Layer 11 of a small transformer language model trained on English Wikipedia (15 layers, counted from 0, width 128). Numbers have three digits each and are written without spaces.
Take only the direct path to the model's output, skipping the later layers: a vector added to the residual stream pushes a token's score in proportion to its dot product with that token's output vector.

Output vectors of the tokens that the questions are about. A number n stands for (n - 500) times 0.0023.
" of": 536536453332494637414582368773519409497596500324433402351444507492634712404288367581444556474568478507576386298607496415648616616458305633456245584479441366484615572575457569586426520536532537264571476435508708653620514421549494593699289531489625600485409746620336369563590565441366599496516309535636423656578364579302445608402548420570533493329683317626433691454510391437353604471503
" is": 477503628453537579566495541428473404363610617511525395632607475606388439602336634367449395377460680524495372509578484397634457530654489606457389430530608523571481610441511453606547327647426338383433540160327459346649597512424500520624438722448742438412500509506503348632563627639385518532509624660388512548487516590321511531446503323427588438530595557453503573602517395398316406432683
" Mar": 468495405525492495565458439345461484541436555450524343475549558584418450651694587311444577530532646509527495528558519472365424621330662516490488563521449354540436557656324588499438535446513586632420485332617568571411505461416491446727402526433647572560511622492556468507359437594609534503502525337472397417510428550575444372485445584560511480460576487431537406564486590490397524579470
"uring": 593761472395671166493346447713521695328281305416251533695516852385525226420361288529719656933463342655489302464714519373838341730277268611607389535493338426374816445493686722565765317427353458299343399484499759220562712614493561655565263442409557479471411450342394098435595791381781502412543488459670619424276324269635462553717337484735651743476671537345472407796484551297493660419538
"areer": 315454590659618572892434383508793800428544327657599465644558647285549406399376576500461692533271471873528505552638592559756454538515375452266754542310435220499464355549472408422546387463130509615556306642554285256499530388306371435665512490486538362706906660315340442548602563342730513429285681346346822196585036314637521265608416668512438319576563480587379215975444607712619504501481
" during": 472449427540547358569484394462585669416413450513460514505332447478502352481468624703422600735442648522497430516587570409667574631529386628457426497555526436599713552573430698565595417520497425491466379472271453441398536472544583543611467617502574426594471639529442361636505693514563475509476331407634393537525534439360397544485349440659447439492636413326294576532431463401464474540497
"merican": 413629654516429633794073360604653835421586542622118640602596633503655302476663576193347660450423536761369606243631536429650225652358280533479265456667596220484381441471389678353432429396436740271402277596440296406457649519421620626769066603523787480556879561592251590661706707458410442422513612115570746540459282205557463311721389485705511682591734760116374370614481531478543215570596
" can": 620555801598513488577393553475500527487702576491490395603606525492467343659397649333399531369372482448389384481602466488768453541642501507623356407387457431468636399597655432615597256618419535487406426393346517276555522421375614579791386540629684320424473472394723243600504699546389712481401536478436431542495504504290418400493486488575682491583523594341332466614512385473376417527749
"ily": 376856660350629711455509730210520602291527573321494706945499376533614192725564658556626836450143532562370489490367596560650339755499369908645385662504161171427612538509322379518728499491257725469386429407340466356565512602112358593561511327370380499460458337690413336734396717433682481471403358331372657640354439434523603378689504518717483596382739780525512335379529618651645032222541
" de": 489518410486439514460517610459592626569507500481458551318664573386390260495492522421416475492513498527491458544558512436500608575566576441469439522460571384532526547523368542495514629450535502251412357444584431487602440530628456374599566523366604521531436734531444435555505459586477731509512438382516507454621538487541381494413386603570429397500635450623625542428457494497557396627484
" him": 454458297465597200488425464269661715393509453533366461613579518521561259711548805417521670774347664587456426553499459443787588688392527710537636502332537298437359609551392601681567277462376605514410427496405455514538545495503418403568190538597662248380572314552637522580592663561503649512461542271446432455376442361611567599499459578512520418538611581323310250621515853602316397586395
" and": 655499401454548476491593574420453551462504443461527576412378474609527488576433411410437503497415437443574388499455446385602448384704356610544387312640481570459491695548433553502462562412570536418494671489422400643562562549578530423453643680485518380656297625598438518606434690600377407509561323449520491572624536539365539451377455433660572366387735590468460609462467328503437575516427

Output weights of attention head 1. The head adds the sum of these rows, row i times number i of z. A number n stands for (n - 500) times 0.00066.
o0: 451356401343419249510512546414651579556436523407331611547280339498613401527530565540475474605612429589600410644608652511327499788457583322640472536647561480636624559390648661488224680529560528455500525635349548371461408508331561293401621434490586521505475519540570704534728723530551645665464419382370383519726506540407431483422455543476576517340432357522320480695240378523731419672447
o1: 517681550447409382482413461255567373422581654511518581596610453483333422600454565391488419490147530556468670507298492585299589611454544344508555539373498477453633396508539709704383453371606463514429458370681462720591561511341582254748542386442342641476427734386465578444320468627399320563635721420517508433287522638589609451444436504434460536669500386603549510365770507688333585496657
o2: 481317324634649443419379719522430630526421558670584517415572559511379585594522447565395433518629600602494387501491640425532451596612584613352616441426489527454191596742500368464648508616518515502493565430456572499256512583508784642418429554388649557446495398680465539604321711514465403780524370462580539704313431426434480443370431440476403434648646396560283472560373352267604445469419
o3: 570360698560411704578559408613426430551642443502637460652265571593694541297444452330610555592552460487369553465420390726705328505531433537475439404580510483564549537517416405318537347516436342396527515518529543312540481381538440473307492654444482482512578322541689504615531287389581547219426426342433582452375550612619540740298639492599553466555590621488561446440572718527520479491626
o4: 360441663462542679680477488552719481449599550720520354521312483504468494331375564482527435476346506595408480562360483571611391370491493467275613643383542398562466423680489438500556267689503460419611394461633419554524358464347372443657469433405620595583571467295682481469274558583443510338484435523606640494344553616743511609460373536432416374730576355491671425475628500570493609476818
o5: 424512414263502307533570371533531556538571603616340543484460319583685364431586599512545418625651412661523216541750674283436431747380653415471374529648797526540553499420527580552321497584534417498327541430284572389550352521380477353635485511642539616644396551563473479517499657576672625698706422333455416240671585417297311467422414536552703410491438374343473654503468581590502348522649
o6: 359588449524505455436651516494495493572457477557565418334448513465337630261461582699319508514336667343402699612572415485575533335396580475434450625355709454464642408450559309519492403429464649356615559371639388462538309508677359491557529584474374642418292553379371443399346348471592455319531453522590554392439428525547352578612532734574470537475736495536877501544684646638381524657563
o7: 441413465486435790492427284744407488721510433617535437329338615611334451282559662395264579356477414601549349517486380458656420475572262490319545646542595351539639414468570445569687340741447415539439309531491497502494393444455533566597460654551620613718500451490439363597402528491362730462560556474335492460399535338606444732526652641549337560434379595538593466422597570608550291675610
o8: 362385535565467345391463325430479345631511356595496492512471594381495379712599695504447304267640476626533580584378559540463466322599381671497612432372491617383306552425479292296807802647652549635612559480308433590355484487573727610417572578571573650496671687473240574572400727538632348432493507559467802580182571362513390656460320298601393647530367405554302501621576350474522611420460
o9: 443646430428554306409503428610308503535538363399527598490664537404462368500507668542324427301609483443631417643622608495434593363423535540345389620587519566286510519417452551587436662552586679427585415336533391551578545478624455515570528548693468580500443721607457398586576489643507443419625560436453474247559573371378321546597441479545719305545625244518515602464364475648376492555412
o10: 675510504614516660452539712505535481530329565464451455555569469495309484552586315402487615602318558521387565263408361497664495613551527575558386445560325337570455584445652586351542473438421365502443458512648408511536433548653636456433572504440472370389507380586656476484561558371189472396499480483682495666312296675618656496411445685425505586508626585625567402490404484492527511476562
o11: 451457464638572598511689524661326452556521586619550521482370567434509704212783555449518531591533524483380494431431361620402386416424518406376600533758567329624410576432446589388446395395531545606421381589509616583736515543608454711338475301370476328618562344433614508258753191415408518313546400570593347443439482563763416518308607682514575411564485551429587532392495635478523511473565
o12: 431436460287406241509449499328510409428556635424311508537366415316583386763406483444687346355580495727399616675470473441257641541443477496663477508535671598376564524393483460574596662521498384496522597474475584564423623493401530544631470423633540349481592559505446576401674539489734424736655377601579594389655459420358383496481409383579574674347455662613449527555586405574394527534435
o13: 543470452579515459520580457424320573427398476418442425641533689649449448642652644630564651445367508273424507456628460441578439418663607549522342456552424792314580586380367431184351716433631566507551670554620534506470622358670483308315485482648470535444579725595410434377520444717257313421661745215391561486631305431351567416492516379243666476575754420624524477530403630547444521375498
o14: 371506461617449529438626554433167595443346421671527647326591455422388630248595512527243402493656675370368592606346508502277510307374384576466564497365534543446482603338561194549716832390533683793696582472536347469671395638618524716404648368548306454574603649483424400570602287451691594368374455505492478480503572387501319446440464622697469386615568436479611394481585595396443655577492
o15: 582197618644555358612650606462527379520495478475517644543516502470434357530546499459628224590757612532480294411556494652327549553542295445579578402375665462605513544540558588593635493444385156608446462490337522524493512484455648457410500500362537290522608505403695658551440712580470711780454504534440383468495566400671517423391367418431361522382460709393187456468642431492504342430665
o16: 484694653434344450467504424541350272678576532417453449575610518505783600326404590475652317550662516375491641270339584619397478585377570575556420427389503618564600382490561527407344634486531537613692485437432540351599413613396439442424605537523409605406468614495538403478670282456560438264435703569544466355543604532484648332371579390520555574491356409458602575621397727398555598356495
o17: 465395545496456606702468555596670594453554378625649785325447441502549554431540456277277610656458521450489391589396474365551599519395389422429711537374447386678538497553590486752534463497371483687494367620488453588489348401431422436584494390548527417538356358520768589596359575406710680694356455418440304488595567535533552416681545540575548208659287473406414416450372499581456281585701
o18: 688504499600432459610491432512535497409589235311655861622700503517581499607420437417526558659227591436512484338476578489467590529396517602680556410290335695474604487569491524496359470316443409484357646674549564410653539491511335325195496534472381560485436772461464524612555333578506679175341601172422451644287434647570524536562463260387346518642595533511363601609410497571485702408474
o19: 545600436364497358409548675457400411466564583538378347710453556508549539445408488646579336399569423500362742474180518598464339477510651479601533430651578590401544480572327455291545572502427522532640666421521629372452610611629473550270560464308603313555520425368556550382663495402713418357615343692592687572519464522413536531433635531615607570427696459454588466454503609380482556451527
o20: 472638406450537408613583410417737397551589642491462467722458530497379392716440542572624386587363522429447573480425578441583594572622693469593221504372432670449459350419640532402307504526537405367473610412427467470440446488502287309610637458497479791472528719391450522480356551709417342448422772410613567538508624717517613426535415466309554634467463161551545590439481413527444550415600
o21: 602462403578271718568246542492298434491376459570544546561669487626516619500403424333354394538337658541487356310331411433505757594571450493559610542223298629649602503492656365650416622463446392731490481527697446405582492490309522367450558529629598554430597673647566411666299419458565824486426633182285466661347351515493684599469675280585299577484342467619611615558518479330632377504349
o22: 457720594373376572492491483674506460475453560603389346372629439433465415570439567454428447372639420470505458662565286428314819516495419462310540507402381616450328454467325334868691505491475623715483548254336263471595474434558537530538681465661567518363517579591576496665371201233699606539393569562338572447425529474510564575586610589569401522572420655635708552506610445671448297567344
o23: 286409310595555429573415486643599601365602391536406646413416440471457394353366542628566490480564512472282531638532582709463504449477536714536519652558496496527603522381494536408564680547434579464432598639280606465672404514625409534319464392471415350729464622428396410552579367501553571229390239394644503499457427471486339792534433503650443422550672440310586354474596395599674653562585
o24: 482478344519515246558373663343321434416482637479461533577461438532469566532684400376602560380507466522288481408147523625346417599372769439593597681615474400406551527363673544433494742433435410628499557560589655451428558603413704561594468378455466343645465384587645616457618590508500490824566513621675534333453334492429455435605502524453701381470540605462572406663459477366413480630437
o25: 490536617609523723406438715489273648510610393500474365394728461661495570394504469335548514368401526586439346278637375406613408384659552524557486488427490449536458573419602120480592671521508445529438523414654466353568387614411510695556555526735472382349638374637476275600488405463639570469350590556520415465787378477339407532411401472561616382455422746374796407451576660408441474529395
o26: 537441469407455423589633301512504643708603375558394570350349711516749523465700741454338678441489294521609504576561609384599163551381427566626535560456417488621485417304535467395401487670551631486476327778606612562379500512380470477566334569588607713628296382506349473388549502584570564513408493433361512485549470371364341356745635640405553443440296556422429511520414783519552372527526
o27: 593504425539556395584424682456540542293435581408424573622571493584451530455443411537569592549426596460216344356691370492434555420469415513543449603611524464286489542550507695571615586486533553550559549449558540561472529714413586544560411249440402022569558624500596339245526663707278527689655325578747448386463573441485554411369359518404440428470785751492370515521549302542471540481594
o28: 367477336441659515479330409424596711661498429802638563272404473380347572469560432461301407444553570524571446653264623326587628590558334582413639599507589326569475424487577477608546447617423490640552390410318414563527410492383544660736575584487569731687381480537399516749380681409628646583441426450399380545516522632413288628760446428646400520620186277495487551485435424400523402538525
o29: 683513465585364379643499642572480559334512539377461613560637389493484459622530330577482520532524540450622338432611528522272584430468569496543271484463360665323539398440467388597334724306571460466496588555536453447603494812575401535348481510646388473564474802502665598439730337442483597424433593320528353468514441526380536468575473454337606237576734448594536486445353415490436643501424
o30: 653477604614455565479698474719304307612650378429531516667525664475811496436622688437674444524577219284689405331532420487450403172540409532542696313593364612512290701624325462343501585378515602529322512624402460680649635370588478558223543415647549375529628503480679653489659439469319465481350496514348491674288675432661558528243517496574364447429640448348366426358397601616441492350512
o31: 396515505379461537429440542522450583507427502554630375326492592475594815567483481375378551427419537536585523294601376451482456452449366494462787575421495525649516452765434503479577635594339531772643421552737517535313699499434656543550375639546628534445472536502173502459158538344482582582497458354475488537590233353496528504670480261541180700413414671518519562588546593425464528343491

Each question shows a token from some text and the vector z that the head gathered there. A number n stands for (n - 500) times 0.0043.

"ing": 425590468491581340556507570377460346444659265487427410695445710497398500346363610397470395444619
Which of these tokens does it push down most? " de"

"ely": 453546553485448522497553444511498411462532449536441438523437512534543469492507446528439504493524
Which two tokens does it push up most, strongest first? " is", " can"

"\n": 498516545500449526496522421533501409458514432527493481511421481533536469490524480506453518492529
Which two tokens does it push up most, strongest first? " can", " is"

" r": 471511504501486510533504488515518445488550489532484475519467536526537499467545446502457542495494
Which of these tokens does it push down most? "merican"

"6": 538480527509468508525493513486485435457541491542492479604373557597482537489527461470467542487559
Which of these tokens does it push up most? "areer"

"es": 585356490478451555529449489544468490551572481422329520490508351320444570528534613566483478608579
Which of these tokens does it push down most? " is"

"out": 409552542511479475544511539527530491463522501538487463480419499515546454512571420511455480510486
Which two tokens does it push up most, strongest first? " is", " can"

"D": 525528544457437539495499428521507432466504424546456515524413492536504498475509474512488504487504
Which of these tokens does it push up most? " him"

"-": 572573510355426610525489541583473405638611508537413434516334597451430547449433524632500520432561
Which of these tokens does it push up most? " during"

" part": 465559545485450529500511458513510419472569468501464453538444522545563459503516463515430512494509
Which of these tokens does it push up most? " is"

":": 606438475535474517533445561484460461460508493541541515679295620619411586491525463421509566476553
Which three tokens does it push up most, strongest first? "areer", " during", " de"

" m": 471553443511517481490468459478622510507611399486492423488471607499483480482452356569406442442474
Which of these tokens does it push up most? " is"

" ch": 523480456477466515578570509511531502490568497481439464449455511485511554482536493508491440407508
Which of these tokens does it push down most? " and"

"o": 458582512499469490534479514477533441482541509483523456561495517588569481518542457477407498494514
Which two tokens does it push up most, strongest first? "ily", " is"

"e": 491528524489497552490531485516519434489483442567478495501435503490522499490542483549471485499467
Which three tokens does it push up most, strongest first? " can", " is", " him"

" and": 582454495455456554553531490519498480526544488488359498467466432437474581493495518552515450462534
Which of these tokens does it push down most? " is"

"ers": 472536539484470558506516467529485427489574421453464431510464532510547453483467476518441488497543
Which two tokens does it push up most, strongest first? " is", " of"

"ts": 451543520502530499564523471472533448467520468446464497513490545515533466447505465465507445428540
Which of these tokens does it push down most? " and"

"uring": 524490513472429539498510431559505500454509485500497494470430449517542528477542482503491527511496
Which two tokens does it push up most, strongest first? " de", " of"

" to": 442537446488600327573503563342490375472619286515450411659468699529451500328397556418464384433648
Which of these tokens does it push down most? " de"

" pro": 484477515481527507558451560528508513523536537439429472474523451429510544497518472542498440495559
Which of these tokens does it push down most? " can"

" 17": 552463582493468506494466541455548458479522549568481466521360522564499554535572400532451527502533
Which of these tokens does it push up most? " and"

" qu": 448485511488482530512527465547529500482477467442461480512494463411559491428514477567482494475548
Which three tokens does it push up most, strongest first? " of", "uring", "merican"

"oll": 475527515462540451498456518452540464472562413420481384501501592495474512481439440503430491432516
Which of these tokens does it push up most? "uring"

" f": 458500475515521509519503487474524504467608532553516448483497516512523472463609468572389476482498
Which of these tokens does it push up most? " is"

" the": 465470503497518520503468515507483445485467454470485476507467524458512492436510476490486436507523
Which of these tokens does it push down most? " Mar"

"ed": 505501476476527565519516509523526457516456463600492512481438492462511514473573474591450490500431
Which of these tokens does it push up most? " can"

"a": 369666481526548477561490505488619513469517474463554414520497601635511421476564389537454517463465
Which of these tokens does it push down most? " during"

" World": 502485529491435527487507420530507458455491447516493507503437465528546496483524479492484518497510
Which of these tokens does it push up most? " can"

"ost": 499496491507528543508477460492499490481501485510501533529451493506512500474473479538469476467551
Which of these tokens does it push down most? " and"

"l": 568641459466514563519345394502565497543546420465501521475502606527519430555491404539366552445480
Which of these tokens does it push up most? " Mar"

"ag": 525469509469471531555494526530486465518557513461416454484485450423495565497523521533490463490537
Which of these tokens does it push down most? " can"

"eng": 610401725475495493410392639389694509478484709629445497380285453505478583656683326629467503536480
Which two tokens does it push up most, strongest first? " and", " during"

"–": 617519491382519572645506593556431347572553452510451450575455544592551692392354366458574470264696
Which of these tokens does it push down most? " can"

"I": 453535594430482520511490524507509441474513464491459491477483550508563439450474436488503424481541
Which of these tokens does it push down most? "uring"

".": 528555501402547502407567580485532451480553394588450507553370550588547500409428395497541465524611
Which of these tokens does it push down most? "uring"

" that": 526459499504471542523501463529476433494558447487420474524455462467508494465516510526452488533545
Which two tokens does it push up most, strongest first? "merican", " and"

"h": 528529541453442527499498432509522425451513415568436530554387514545477493476512482513477505493498
Which two tokens does it push up most, strongest first? " him", " can"

" in": 473543576486450522494536450490493411477549444531433439511456512547545468492501456517441478483533
Which of these tokens does it push up most? " is"

"s": 500582489446442522504432480567518438565602480529443461550469536468555469493466455574385571469464
Which of these tokens does it push up most? " and"